Layer 4 of a small transformer language model trained on English Wikipedia (8 layers, counted from 0, width 64).
In attention head 0, each number of a token's query is one row of weights dot the token's vector x. The head spreads its attention over the tokens so far by the softmax of query dot key.

Query weights of the head. A number n stands for (n - 500) times 0.0014.
q0: 513 526 504 483 493 502 487 510 517 477 490 499 505 495 498 502 497 490 483 500 498 514 512 519 506 492 527 517 496 509 498 525 498 474 495 547 508 497 497 493 485 529 531 521 494 513 507 535 518 499 506 494 505 502 492 523 491 514 490 525 508 496 514 512
q1: 503 482 481 493 512 508 507 498 482 509 489 503 497 508 513 488 497 504 509 498 489 503 479 491 509 500 515 486 472 529 507 524 513 519 507 495 489 490 495 495 505 476 478 489 501 479 494 474 477 496 501 490 464 506 472 481 503 495 539 500 511 501 501 500
q2: 469 518 482 500 508 504 504 485 497 515 501 478 485 506 493 504 511 468 457 508 483 484 513 496 496 455 488 504 480 484 484 526 495 488 515 522 504 486 505 497 505 486 526 513 536 490 484 489 502 503 501 496 448 487 485 512 473 496 481 543 505 503 522 508
q3: 513 490 471 499 502 508 498 499 464 467 521 535 532 488 514 503 491 513 507 508 505 519 480 515 495 486 547 478 448 503 466 506 520 544 493 498 506 481 487 511 498 516 480 495 475 480 508 497 509 501 496 483 472 508 465 492 474 475 545 517 498 522 516 500
q4: 544 531 501 513 461 525 464 514 505 471 488 456 503 514 492 491 477 461 489 466 494 506 508 485 549 426 500 478 501 488 475 577 469 523 484 534 514 463 490 482 504 488 491 511 503 517 482 485 496 491 491 471 468 441 521 501 482 505 437 565 490 520 483 497
q5: 487 470 443 485 485 526 490 520 473 465 503 504 502 489 481 529 508 539 492 523 481 515 503 536 500 486 536 515 499 508 483 459 497 483 469 498 504 492 480 496 511 502 474 483 484 513 517 484 504 536 518 493 483 509 447 538 516 468 528 504 504 530 506 498
q6: 507 502 536 468 529 451 515 528 482 553 465 578 510 483 523 470 483 492 544 488 520 516 456 515 509 498 497 479 490 537 497 446 547 502 477 467 485 536 459 486 489 496 502 540 444 485 515 494 496 479 494 509 482 507 470 490 535 502 520 448 501 469 509 520
q7: 490 435 477 575 504 491 567 482 526 457 467 435 473 496 508 478 531 520 398 514 510 562 569 389 485 561 490 534 440 443 594 541 492 569 541 503 607 510 545 459 430 522 530 497 562 475 451 509 458 524 536 577 526 515 565 480 471 475 495 472 513 508 486 429
q8: 522 555 458 528 565 471 447 456 452 513 455 579 454 535 524 402 481 491 538 535 425 478 532 563 524 519 450 484 544 499 402 514 425 494 515 585 509 436 412 560 522 490 566 441 644 544 586 568 535 548 532 515 509 579 505 542 464 510 459 579 518 489 532 481
q9: 528 516 487 588 542 509 578 488 483 452 401 486 453 525 561 452 524 493 376 509 504 554 566 383 508 602 508 550 422 477 607 514 482 591 564 506 594 483 524 467 424 524 544 469 563 486 472 514 466 512 570 602 531 523 565 477 480 461 496 459 546 496 481 423
q10: 571 478 548 521 552 551 632 510 691 428 579 296 573 403 582 640 514 543 407 362 570 293 468 372 473 389 698 638 503 556 641 483 625 616 530 432 481 664 578 342 493 539 407 514 306 432 548 368 503 502 490 553 467 374 689 432 634 535 570 463 522 530 584 480
q11: 640 721 482 552 361 485 452 442 447 554 552 596 581 353 614 545 647 514 476 490 627 578 568 420 560 443 588 574 305 478 489 467 440 608 429 498 345 353 326 721 385 477 597 483 379 530 773 381 682 299 699 495 542 565 478 501 657 698 328 558 533 652 484 219
q12: 461 515 415 521 584 653 424 574 335 475 437 702 555 420 461 391 373 350 384 589 551 394 645 462 810 557 564 401 547 400 823 614 505 443 379 517 609 462 438 344 773 577 524 461 480 557 586 504 324 409 383 353 404 485 586 562 680 656 495 347 369 440 591 313
q13: 576 642 496 558 487 708 580 547 265 524 254 334 616 597 508 521 471 467 539 570 508 610 347 608 646 410 575 539 441 409 386 532 651 321 832 521 509 682 512 333 461 438 325 393 510 501 531 629 484 528 545 518 363 439 612 718 481 298 649 449 550 475 409 469
q14: 367 568 501 419 479 625 505 463 544 628 599 690 458 603 679 480 883 340 487 475 484 574 509 580 637 363 558 501 480 618 631 546 547 451 523 442 470 414 698 386 521 488 654 502 497 959 569 528 800 495 548 644 477 536 422 466 522 347 425 467 545 309 490 315
q15: 585 548 644 652 514 419 333 769 354 575 433 512 511 365 466 309 488 579 467 549 436 576 501 484 289 376 481 549 535 460 774 479 346 631 732 724 457 622 448 530 555 506 527 407 381 742 507 502 465 424 368 419 387 380 535 310 502 599 494 352 401 491 479 611
q16: 464 517 488 498 507 502 512 473 489 504 479 509 525 491 507 482 520 477 510 501 487 494 515 485 474 495 482 513 477 492 510 501 479 506 489 493 480 503 499 498 502 518 504 517 492 492 478 483 507 508 515 496 494 489 497 496 501 508 506 479 503 494 493 510
q17: 521 497 496 500 493 468 490 491 509 499 513 496 498 489 486 492 505 494 495 502 480 470 517 510 513 523 502 512 501 486 506 476 500 467 516 499 474 534 480 506 488 497 514 494 527 503 506 512 481 522 472 495 518 496 506 480 529 490 493 488 479 481 502 527
q18: 493 499 468 472 513 494 527 479 484 500 492 555 519 478 502 520 503 508 492 498 519 526 492 507 497 471 512 489 457 530 468 512 494 559 517 501 529 491 476 491 486 494 462 493 472 475 499 510 517 509 510 481 443 515 473 492 471 511 544 496 508 502 518 507
q19: 488 451 478 492 529 500 500 487 488 525 526 520 503 477 481 513 485 549 528 507 523 509 472 504 456 532 522 497 483 516 505 479 537 520 500 459 506 514 484 527 486 509 453 484 472 483 511 510 498 505 515 512 505 525 468 487 484 510 561 426 482 517 521 503
q20: 482 460 472 468 496 524 523 505 444 482 495 533 501 486 517 507 486 503 513 514 496 542 518 506 480 491 529 500 473 501 485 471 516 533 474 488 494 498 491 494 482 524 476 487 459 469 516 471 491 508 472 502 460 515 464 513 529 502 532 469 518 491 524 515
q21: 443 479 491 512 519 486 531 500 501 521 500 515 492 503 462 531 493 532 521 529 540 546 508 490 470 568 507 519 481 481 544 451 546 514 513 484 503 508 496 525 456 534 485 484 468 458 485 511 495 490 501 536 523 546 472 527 505 495 567 420 522 496 519 490
q22: 496 470 536 508 520 453 525 472 496 515 446 484 504 491 513 486 501 446 465 490 513 499 507 468 516 535 523 506 481 473 558 551 508 555 534 497 547 492 510 466 447 502 530 517 539 509 486 526 478 491 552 545 506 470 535 448 487 518 477 462 515 467 518 454
q23: 485 522 494 534 489 519 498 488 542 489 524 462 499 534 527 527 489 527 516 489 472 447 516 464 483 504 481 491 541 488 511 490 466 486 517 527 468 455 535 531 566 517 489 495 497 487 467 512 497 518 451 460 538 486 528 522 498 495 520 513 499 495 499 491
q24: 413 359 445 412 397 488 448 537 448 539 569 535 476 440 406 537 539 540 530 586 501 586 461 595 518 484 424 440 475 482 451 500 477 436 439 454 518 516 483 521 496 477 511 517 484 497 498 463 480 491 485 515 462 552 347 549 489 477 467 528 466 551 444 601
q25: 469 404 451 695 567 441 666 454 602 395 425 375 427 513 596 441 532 576 365 515 492 531 633 239 454 645 478 557 409 378 657 576 463 624 597 576 711 484 589 429 407 584 567 501 594 434 468 511 444 584 566 630 592 509 664 488 457 451 496 462 555 503 494 343
q26: 645 621 477 573 710 518 424 392 422 504 376 644 423 618 614 305 414 393 499 457 374 410 507 707 455 463 623 619 614 578 293 500 453 583 545 537 437 512 292 508 524 454 511 340 668 593 695 586 604 604 544 491 517 564 624 503 485 532 521 586 530 469 597 475
q27: 480 397 444 620 723 374 670 549 511 532 455 615 461 459 444 205 475 602 655 562 559 691 545 463 586 417 556 613 251 516 394 651 570 364 347 497 738 523 329 317 458 518 604 665 542 402 590 386 468 559 582 529 425 566 511 351 468 466 445 466 529 615 511 427
q28: 640 575 568 573 420 366 275 370 447 519 445 521 386 338 468 573 286 662 542 513 840 491 464 347 627 480 478 360 656 357 316 495 484 644 386 507 749 605 665 457 364 495 467 633 498 784 515 488 567 774 574 562 526 556 467 603 377 413 439 462 281 332 472 536
q29: 578 406 528 288 437 412 615 415 562 656 383 769 555 350 236 591 480 523 311 333 314 435 545 649 387 511 505 385 344 508 408 481 572 350 679 524 528 580 638 452 388 338 621 544 480 412 763 310 505 686 476 388 680 257 685 679 470 615 440 459 393 472 482 556
q30: 626 704 523 576 455 719 541 541 530 592 349 633 503 657 464 501 557 604 344 353 554 443 408 713 653 435 359 258 305 628 633 261 463 675 355 395 631 381 407 327 594 601 468 358 533 615 368 568 438 412 674 554 707 438 238 332 621 523 512 607 475 596 398 704
q31: 442 408 652 495 412 697 452 754 518 549 636 427 533 556 435 370 411 531 755 595 501 466 437 477 137 440 409 378 366 435 551 545 442 600 593 286 360 279 585 321 337 464 492 561 645 480 565 558 450 498 546 524 241 430 341 753 562 634 480 474 494 441 464 288

Each question shows a short text with each token's key, already scaled and adjusted for position as the last token sees it. A number n stands for (n - 500) times 0.0042.

Then comes the last token's vector x. A number n stands for (n - 500) times 0.015.

0 "all": 513 514 466 473 491 517 555 469 421 545 623 336 484 666 403 264 522 482 500 522 503 517 481 461 506 469 660 497 394 400 783 684
1 "ow": 486 501 479 469 497 512 551 476 426 535 616 284 410 661 432 273 513 500 491 505 493 499 491 474 487 482 673 483 398 373 762 665
2 "ed": 469 499 499 485 512 499 558 452 425 572 685 403 523 552 242 382 493 505 498 486 499 497 494 455 507 401 626 551 424 532 618 650
3 " up": 508 497 492 484 493 516 548 462 511 551 564 496 458 504 326 429 486 500 496 492 515 489 516 458 496 393 572 741 367 570 610 535
4 " by": 501 497 490 514 514 553 524 308 551 728 463 679 588 620 169 402 489 511 500 511 513 473 410 440 588 119 354 578 520 464 541 521
5 " the": 507 485 489 510 515 552 521 295 550 740 449 718 605 633 143 408 494 509 496 513 517 482 398 437 589 108 340 554 525 448 545 517
6 " e": 502 498 518 476 473 519 532 440 534 597 517 597 582 724 375 467 501 490 479 493 514 527 494 458 583 350 383 639 550 453 451 478
7 "arth": 492 516 478 498 486 508 511 478 537 513 484 699 480 492 441 760 493 497 496 502 497 519 522 471 506 461 499 544 588 520 299 461
x: 549 505 547 337 420 449 274 563 557 439 288 720 622 564 283 559 573 510 608 604 534 472 360 513 552 395 337 420 309 284 227 458 510 481 542 494 409 623 326 640 467 519 364 485 472 606 784 513 692 685 479 421 444 412 481 779 723 542 457 633 467 615 514 565
To which token does the last token give the most attention? 5 " the"

0 " from": 505 509 496 520 518 543 511 297 567 725 451 715 574 625 193 388 509 496 507 500 510 464 405 453 586 107 336 563 541 466 552 501
1 " ident": 499 514 493 489 484 517 536 446 535 618 551 599 466 618 419 433 497 501 484 514 505 511 504 459 599 343 344 658 548 483 650 429
2 "ification": 495 516 481 502 489 521 502 433 598 548 476 621 361 601 349 540 505 491 509 514 518 501 466 510 586 365 323 657 269 438 677 519
3 " of": 488 507 490 513 512 546 520 310 561 713 464 703 564 636 179 389 492 513 497 511 511 473 413 450 581 129 338 565 527 458 570 512
4 " a": 499 493 490 506 503 545 520 318 561 706 460 715 585 633 195 403 490 515 493 513 515 483 416 447 576 148 344 572 535 442 557 492
5 " need": 510 485 486 506 478 521 515 428 537 561 515 611 544 611 350 577 503 498 508 523 514 507 474 485 571 367 360 563 560 433 465 365
6 " to": 509 482 497 496 499 545 528 338 565 691 451 722 560 608 207 470 503 509 495 525 514 485 431 438 564 189 355 528 554 510 580 474
7 " the": 503 484 493 503 510 554 527 299 555 739 439 731 582 632 150 407 508 492 489 516 521 487 401 431 584 117 343 549 535 459 554 515
x: 595 564 510 606 349 434 742 640 466 446 596 470 411 238 511 617 358 503 556 500 292 638 509 410 826 537 324 530 486 539 494 446 548 401 454 625 485 381 348 563 509 517 415 578 410 612 662 490 490 506 543 567 220 408 484 713 552 307 624 497 499 638 408 504
Which token does the last token look at most, and with what share of its attention? 7 " the", with about 30%

0 "87": 513 502 479 495 485 552 554 476 473 588 549 186 551 578 472 635 506 488 497 521 536 510 494 461 578 441 520 513 649 352 778 661
1 " |": 497 511 504 519 517 535 512 307 550 713 464 702 602 643 182 404 512 499 511 497 499 468 408 452 576 119 353 536 539 443 565 514
2 " 123": 517 500 485 525 448 541 538 426 548 599 585 543 613 630 539 492 511 505 528 536 537 515 486 457 609 313 316 653 626 394 516 412
3 " |": 488 503 495 525 517 538 525 316 548 713 500 683 574 657 243 437 492 510 517 505 500 470 416 445 586 138 339 496 524 520 568 508
4 " 127": 490 498 468 510 440 549 540 431 543 594 573 599 569 646 641 574 507 495 516 543 531 530 484 455 618 341 332 595 624 513 560 383
5 " |": 512 492 484 521 514 541 534 331 546 704 505 657 567 678 298 473 491 506 512 515 503 475 426 440 583 168 351 479 532 547 591 505
6 " 130": 496 504 466 492 434 550 536 431 544 590 557 595 556 672 664 608 487 498 487 546 522 536 481 457 612 349 351 576 641 487 593 394
7 " |": 504 493 479 510 502 539 542 369 536 671 520 611 546 711 417 556 514 498 495 522 505 486 451 441 580 237 376 476 572 593 626 486
x: 609 790 555 493 310 477 501 650 272 536 655 615 454 383 424 499 440 587 513 500 509 727 473 389 887 470 292 497 536 526 530 438 574 381 494 610 406 477 456 489 426 525 476 627 394 568 583 379 486 429 550 549 225 379 472 514 519 443 480 550 393 538 359 632
To which token does the last token give the most attention? 1 " |"

0 "ing": 503 504 498 489 497 492 520 456 533 512 514 616 588 614 295 476 514 494 507 506 515 497 511 480 470 397 523 657 652 602 626 525
1 " Le": 492 508 480 454 483 500 519 498 516 492 496 580 642 631 373 476 500 502 473 513 507 528 530 468 474 454 540 657 656 644 592 478
2 "ad": 484 473 500 482 495 502 519 501 521 479 437 512 373 289 282 599 493 497 487 485 494 501 519 490 469 501 606 586 399 523 285 410
3 " Time": 507 486 498 490 490 519 521 515 466 487 504 515 286 434 318 378 473 491 491 496 502 524 517 495 487 541 628 483 510 742 549 366
4 " (": 503 496 490 515 515 553 526 309 557 730 451 697 561 624 180 401 489 511 501 508 512 479 414 436 583 122 362 567 508 503 547 527
5 "also": 503 494 502 477 476 539 539 410 492 655 586 626 503 611 363 495 496 505 463 511 506 505 449 449 627 310 382 581 425 485 512 422
6 " known": 510 482 483 493 487 542 530 381 524 670 524 642 511 626 273 450 507 497 493 522 522 508 427 457 624 266 358 550 456 558 537 420
7 " as": 505 484 513 491 499 550 528 343 535 702 494 708 546 614 198 422 514 498 479 511 514 493 425 442 600 193 340 571 468 476 547 533
x: 657 501 460 490 423 356 642 574 425 447 560 514 420 411 594 671 313 607 540 403 286 642 447 414 831 573 337 519 501 524 458 437 600 369 510 681 475 435 278 605 578 526 492 611 371 498 561 391 456 465 525 677 231 382 404 574 596 270 630 477 514 563 406 430
Which token does the last token look at most, and with what share of its attention? 4 " (", with about 50%

0 " |": 507 509 508 518 518 533 506 302 559 712 453 721 605 627 181 397 507 493 510 493 496 465 407 456 574 108 341 544 534 451 547 505
1 " 55": 524 509 489 525 444 532 537 429 559 577 592 602 582 627 579 470 509 498 518 531 520 515 472 479 603 324 275 601 520 419 480 361
2 ".": 491 496 473 490 474 527 547 438 504 597 583 557 550 695 538 558 516 510 507 523 491 518 492 469 579 385 425 393 385 675 654 370
3 "87": 474 512 473 494 457 490 518 481 527 480 513 731 523 690 730 545 511 505 503 526 505 533 482 510 527 527 458 332 489 485 673 641
4 " |": 499 500 490 516 510 532 529 333 529 693 501 694 578 705 265 423 483 513 510 509 500 478 421 444 567 177 393 503 534 420 603 546
5 " 112": 496 504 467 498 430 551 550 437 515 593 580 555 549 689 637 537 495 499 493 540 530 539 479 452 601 357 398 594 691 318 557 471
6 " |": 516 491 478 519 508 541 545 355 523 689 537 614 553 698 360 544 507 499 506 521 506 482 439 437 581 215 390 447 565 584 583 481
7 " 116": 504 506 474 495 435 546 548 449 523 589 541 591 591 624 688 658 499 500 483 536 515 536 496 450 600 382 392 559 729 529 587 425
x: 599 765 564 298 532 528 552 594 252 586 454 709 603 339 241 653 584 443 436 513 595 645 343 691 540 532 375 388 692 461 492 450 805 467 581 505 386 524 405 473 455 392 203 532 375 590 591 392 508 529 476 518 420 347 417 525 575 540 364 606 280 547 450 650
Which token does the last token look at most, and with what share of its attention? 6 " |", with about 90%

0 " buy": 500 506 507 475 502 485 522 469 515 529 601 659 575 396 308 618 502 505 471 502 489 513 532 477 527 422 422 595 550 653 572 631
1 "ing": 502 499 514 488 505 474 517 468 544 503 569 646 561 359 317 578 505 496 496 495 491 492 525 494 498 437 423 539 542 672 576 675
2 " organization": 499 529 509 485 491 493 523 474 540 522 542 680 605 527 339 469 515 501 476 509 494 502 526 473 504 422 457 654 579 615 624 606
3 "'": 499 502 510 465 496 503 540 468 514 555 616 424 644 492 326 601 512 511 480 503 492 510 528 470 549 411 423 621 463 486 703 705
4 "s": 495 482 498 486 507 514 535 417 510 585 585 583 572 595 250 606 482 510 490 498 506 492 484 465 531 342 455 601 454 459 554 635
5 " internal": 511 481 504 487 478 494 528 463 540 542 497 548 465 719 303 556 489 504 497 510 514 511 510 475 509 419 471 574 618 414 589 462
6 " process": 511 488 520 471 453 505 519 501 514 518 510 585 576 688 350 552 500 507 478 509 509 536 513 482 548 486 457 609 544 420 749 556
7 "es": 502 489 501 488 496 494 520 477 513 514 567 473 496 604 254 592 519 513 497 496 510 507 504 500 543 474 413 454 544 461 793 641
x: 675 700 326 539 476 328 506 669 555 477 435 595 589 536 537 554 379 679 670 418 508 456 340 492 769 494 295 388 395 357 281 385 618 601 450 525 532 533 644 314 577 431 562 600 514 433 549 310 464 419 472 384 445 448 261 659 494 600 659 617 408 675 355 525
Which token does the last token look at most, and with what share of its attention? 7 "es", with about 40%

0 " (": 506 511 498 517 518 549 513 301 557 727 455 707 566 633 177 412 509 497 511 497 505 467 408 449 587 108 353 563 504 473 533 505
1 "9": 508 489 471 522 455 541 523 443 577 541 530 580 391 621 476 628 492 506 526 536 542 509 464 494 596 373 333 633 319 454 488 272
2 ".": 484 508 492 514 512 541 518 312 543 714 465 714 562 665 190 409 503 508 509 505 502 478 415 448 576 132 373 528 521 474 558 493
3 "39": 481 519 464 498 448 495 521 449 546 521 601 749 415 695 553 476 509 504 494 537 509 527 471 499 573 411 344 498 481 460 585 488
4 ")": 505 495 478 509 494 525 520 381 511 623 584 656 440 724 391 371 490 518 500 520 511 489 439 466 579 292 424 464 529 458 686 527
5 ",": 514 490 492 514 517 547 523 311 544 728 469 707 591 623 160 408 494 506 501 511 510 478 410 437 584 124 355 541 547 443 549 518
6 " rel": 500 479 502 487 471 534 516 415 510 637 571 610 505 501 452 449 498 498 489 499 516 532 475 458 634 295 292 624 551 395 557 418
7 "ates": 498 498 497 503 491 518 497 452 602 551 449 524 433 422 276 673 510 499 488 503 503 492 504 500 574 393 279 536 293 473 602 460
x: 771 609 582 521 387 460 518 477 511 495 292 570 658 614 518 437 396 550 576 329 401 587 365 429 742 457 391 428 372 413 470 479 665 619 422 704 579 556 374 662 546 461 633 608 357 284 436 360 478 387 540 426 479 363 251 697 531 372 546 538 489 697 317 662
Which token does the last token look at most, and with what share of its attention? 2 ".", with about 40%

0 "uf": 501 507 484 469 501 499 526 489 407 525 674 464 512 556 300 465 517 516 509 491 518 516 491 475 526 486 619 507 317 737 431 448
1 "act": 491 508 476 469 486 494 534 535 404 497 685 413 482 510 306 524 518 510 490 507 518 546 518 480 520 543 596 515 296 751 427 473
2 "uring": 485 515 485 479 499 490 511 513 485 465 558 523 391 557 344 424 503 502 499 500 499 505 519 508 482 548 581 509 202 713 771 567
3 "=": 493 517 485 479 517 512 526 450 470 528 536 515 639 629 346 433 493 512 503 483 476 502 482 474 511 393 554 644 418 520 735 634
4 "=": 505 505 494 488 532 517 530 407 501 595 539 570 625 563 314 511 488 516 505 465 473 488 480 449 540 281 477 709 427 420 558 657
5 "\n": 511 498 493 512 517 544 519 298 561 737 436 732 613 625 144 400 502 506 503 505 513 481 404 437 582 107 348 550 526 449 535 528
6 "In": 503 499 503 495 506 520 542 374 568 671 552 615 524 624 294 462 495 510 503 502 492 486 474 441 594 225 281 554 448 421 461 528
7 " the": 504 485 494 501 514 548 524 306 567 731 414 701 584 648 170 365 505 490 489 514 514 489 401 439 589 132 321 550 454 455 539 512
x: 573 562 490 637 295 466 763 575 447 436 583 412 424 235 488 605 367 446 559 522 296 626 512 420 803 524 338 539 468 546 484 471 537 371 445 607 532 378 333 550 525 471 461 553 419 598 677 531 469 463 594 541 240 473 498 738 552 282 603 503 572 653 387 494
To which token does the last token give the most attention? 7 " the"

0 "l": 523 497 470 476 489 484 524 509 433 464 577 351 599 711 330 450 514 511 493 518 517 528 501 497 458 577 655 264 597 326 458 447
1 "ı": 508 507 486 480 487 470 523 498 436 457 562 373 615 697 351 452 529 499 490 511 504 522 489 501 436 564 681 239 577 333 448 447
2 "ç": 476 509 495 466 484 479 531 494 387 528 690 484 652 510 389 443 502 513 478 495 488 541 491 461 511 505 623 357 522 345 358 739
3 " (": 490 502 492 514 517 548 525 307 545 729 466 699 585 633 170 393 490 513 503 503 506 476 413 437 576 126 385 541 492 440 562 527
4 "T": 499 502 501 476 477 529 554 438 531 604 606 506 430 616 463 581 486 518 463 512 482 505 481 451 603 334 377 672 333 402 444 349
5 "UR": 517 492 493 496 471 508 513 476 471 506 598 683 519 677 459 555 475 513 474 514 503 522 474 494 540 505 521 417 265 382 519 259
6 ")": 509 478 484 497 491 508 513 405 483 588 581 643 658 708 378 512 503 498 492 517 506 499 450 468 549 364 485 379 512 353 614 533
7 " |": 498 491 488 513 517 544 530 307 544 732 472 701 604 625 162 408 511 498 502 514 512 480 407 431 583 116 351 532 544 448 538 513
x: 599 587 534 543 380 459 688 663 486 436 659 533 427 328 490 671 360 523 531 515 307 721 516 407 831 536 309 518 509 541 524 383 524 308 397 609 454 370 455 586 475 584 460 634 394 567 577 424 475 468 477 563 202 364 504 613 515 320 630 524 482 582 410 514
To which token does the last token give the most attention? 7 " |"

0 " of": 511 513 494 517 517 539 511 306 559 713 456 710 586 635 180 383 511 495 506 499 504 465 412 456 575 122 352 560 529 448 549 506
1 " Tro": 499 499 499 496 480 512 502 457 553 536 504 653 571 657 477 398 497 525 497 507 502 516 493 487 543 392 392 594 522 386 502 306
2 "ph": 481 477 495 498 504 503 497 488 543 477 433 580 377 488 437 789 495 502 491 485 518 505 509 505 495 511 508 277 735 514 331 578
3 "oni": 480 503 494 482 492 480 498 507 467 448 495 565 425 549 292 643 490 500 503 486 511 519 502 505 450 595 635 201 646 305 506 632
4 "us": 498 510 487 486 489 495 503 505 520 471 465 488 417 523 343 446 478 498 494 493 502 511 513 508 488 526 504 418 520 358 587 923
5 " was": 512 497 497 507 505 543 533 324 546 707 473 668 542 627 211 388 502 508 495 511 517 487 417 441 577 159 383 561 573 468 575 529
6 " not": 506 478 514 482 471 530 529 402 510 643 585 637 502 628 284 465 510 506 470 509 516 508 461 447 606 288 368 606 519 397 612 492
7 " discovered": 493 491 502 502 496 528 540 378 552 681 551 604 492 658 192 453 523 493 501 511 515 486 468 435 584 227 360 576 509 473 578 482
x: 573 611 505 564 463 364 547 645 573 481 474 514 478 450 484 678 287 516 479 480 325 528 395 442 888 468 330 441 350 363 509 401 707 367 495 710 498 393 352 506 547 451 478 739 449 632 522 405 408 370 513 535 318 341 376 566 549 431 610 570 453 597 386 521
To which token does the last token give the most attention? 0 " of"

0 " 14": 502 502 507 490 509 546 593 444 471 609 541 425 546 650 468 694 523 505 509 497 496 480 510 407 469 394 758 530 380 539 668 560
1 " |": 496 511 507 520 518 534 517 309 553 707 465 704 596 648 207 432 512 502 515 495 495 465 414 449 563 124 374 536 501 467 556 499
2 " Sum": 500 504 489 487 487 526 527 451 560 571 512 638 562 667 557 540 492 513 498 493 498 495 526 463 540 366 385 626 583 438 571 432
3 "ari": 504 508 481 495 487 520 467 478 627 467 213 657 623 426 547 778 505 506 511 498 519 511 508 517 479 480 419 515 646 588 635 477
4 "yan": 495 511 507 471 483 477 484 494 569 447 352 670 607 489 402 450 499 517 496 479 498 506 516 518 461 515 493 562 470 354 760 749
5 "to": 508 511 503 456 467 475 511 527 476 457 553 377 728 494 414 432 490 518 476 485 502 535 517 502 502 546 511 534 448 334 718 837
6 " (": 493 491 504 486 483 505 543 463 471 552 584 488 432 536 473 274 498 501 489 492 496 525 497 464 541 413 506 582 611 506 518 788
7 "IN": 500 481 507 488 470 544 544 461 485 572 575 513 359 474 430 609 513 495 472 490 497 525 493 454 572 364 515 761 334 446 416 396
x: 485 398 635 611 437 680 337 509 471 508 316 457 711 286 514 551 401 490 586 671 425 593 450 476 585 261 539 572 473 480 599 588 643 501 531 334 271 425 251 723 480 368 614 575 292 452 598 355 460 397 655 537 352 372 318 308 644 497 524 533 407 661 573 569
Which token does the last token look at most, and with what share of its attention? 1 " |", with about 100%

0 ".": 508 508 499 510 515 534 510 303 560 718 445 732 597 640 172 390 510 494 504 498 495 469 416 453 570 111 357 543 534 451 547 529
1 "64": 528 516 479 512 454 487 517 437 552 532 635 730 474 682 511 414 518 494 513 537 512 523 468 496 568 386 325 473 435 357 495 514
2 " |": 485 509 502 520 518 531 520 314 543 709 492 697 574 669 200 393 505 506 513 499 497 469 412 449 575 138 360 506 518 451 576 521
3 " 127": 498 494 479 517 445 542 544 426 531 604 610 566 564 683 561 476 508 501 524 539 532 525 479 452 616 322 337 613 599 403 513 392
4 " |": 500 495 490 525 516 535 533 331 545 704 517 643 564 684 292 453 485 509 519 510 500 471 425 444 585 167 345 471 520 546 574 507
5 " 127": 490 500 464 502 438 547 542 436 543 591 558 567 588 679 671 604 496 493 507 544 526 534 487 455 615 355 342 576 646 512 564 400
6 " |": 515 491 479 518 511 538 540 350 541 688 518 623 558 696 357 512 506 500 507 520 504 479 438 442 583 206 361 454 546 582 603 510
7 " 127": 506 505 466 486 434 545 539 446 542 575 531 580 579 664 690 663 493 500 483 539 515 540 496 455 597 380 375 564 681 501 601 421
x: 533 801 451 409 526 569 496 610 259 589 488 685 554 416 192 627 587 408 433 512 622 697 353 592 472 452 343 338 619 472 461 403 865 441 617 520 391 520 408 489 516 399 267 555 418 621 577 378 517 480 439 483 486 323 375 683 584 520 412 505 353 593 477 616
To which token does the last token give the most attention? 6 " |"

0 "a": 507 499 479 479 491 522 535 447 458 543 588 472 564 416 429 413 517 485 490 512 523 505 485 462 513 397 584 605 855 350 584 587
1 " |": 496 511 505 518 519 534 510 303 555 712 456 714 605 625 174 388 509 499 510 496 500 467 407 452 572 111 354 546 550 444 553 516
2 " 24": 519 515 481 516 443 535 540 420 531 599 629 587 616 570 515 415 511 505 534 531 508 518 469 455 609 295 314 636 577 407 488 422
3 " April": 497 503 473 507 487 539 558 433 501 620 604 480 529 719 637 552 499 497 522 524 486 513 461 452 612 349 435 560 242 655 557 434
4 " 2001": 503 504 473 510 458 546 531 454 534 572 553 539 444 670 778 324 497 500 499 534 502 518 452 484 630 411 404 594 278 471 683 605
5 " |": 512 496 490 517 511 543 534 327 543 720 503 614 568 694 254 447 495 506 508 514 506 476 418 436 597 143 339 531 553 459 550 547
6 "\n": 502 497 492 505 500 539 519 315 566 714 442 705 605 631 215 409 508 501 497 512 513 493 413 443 590 142 317 541 582 431 526 493
7 "|": 499 492 493 499 510 547 527 301 559 718 429 718 594 634 146 409 505 510 495 513 510 492 393 443 580 115 348 523 531 453 534 511
x: 566 554 484 538 309 487 698 656 476 457 640 483 455 284 503 669 397 514 534 580 293 759 522 409 719 580 333 595 461 508 413 366 533 317 451 565 469 358 475 666 485 570 443 606 385 509 572 431 477 506 482 546 203 465 527 701 477 315 682 550 506 633 343 506
Which token does the last token look at most, and with what share of its attention? 7 "|", with about 40%

0 "UR": 528 504 480 479 478 502 542 488 459 546 655 329 677 627 572 625 505 478 484 511 504 521 511 468 551 486 485 362 609 223 635 737
1 ")": 499 512 496 500 494 517 532 415 484 607 651 370 645 574 468 580 504 495 503 513 507 493 462 466 594 345 427 419 627 318 636 682
2 " |": 489 508 502 519 521 538 514 300 550 724 470 698 608 616 160 407 502 504 511 499 502 469 403 448 584 105 342 535 547 450 538 515
3 " 13": 506 505 494 514 456 530 544 412 542 621 640 550 615 552 474 439 520 492 531 534 504 513 468 453 623 272 284 584 566 464 451 411
4 "8": 494 481 467 511 463 525 548 430 538 573 595 492 593 707 570 531 493 489 507 541 516 511 470 471 569 364 422 499 311 660 508 272
5 " kg": 517 498 485 498 467 533 553 433 457 590 661 534 477 802 620 499 496 494 488 534 523 526 471 459 588 401 490 408 483 717 613 426
6 " |": 502 496 490 507 492 522 528 432 510 593 510 546 599 526 446 569 500 502 509 512 502 495 481 465 557 347 423 574 577 657 780 382
7 " Ant": 485 496 506 499 478 516 532 472 546 576 527 587 581 452 651 623 487 501 500 498 492 516 505 453 588 382 363 722 653 476 665 386
x: 358 577 406 417 413 331 517 513 446 536 305 275 539 372 346 443 660 438 545 510 521 529 462 712 552 399 319 464 755 494 253 673 672 384 347 310 308 533 370 713 430 576 217 591 548 486 476 480 675 394 549 514 387 506 309 519 404 540 388 548 403 559 429 742
Which token does the last token look at most, and with what share of its attention? 2 " |", with about 100%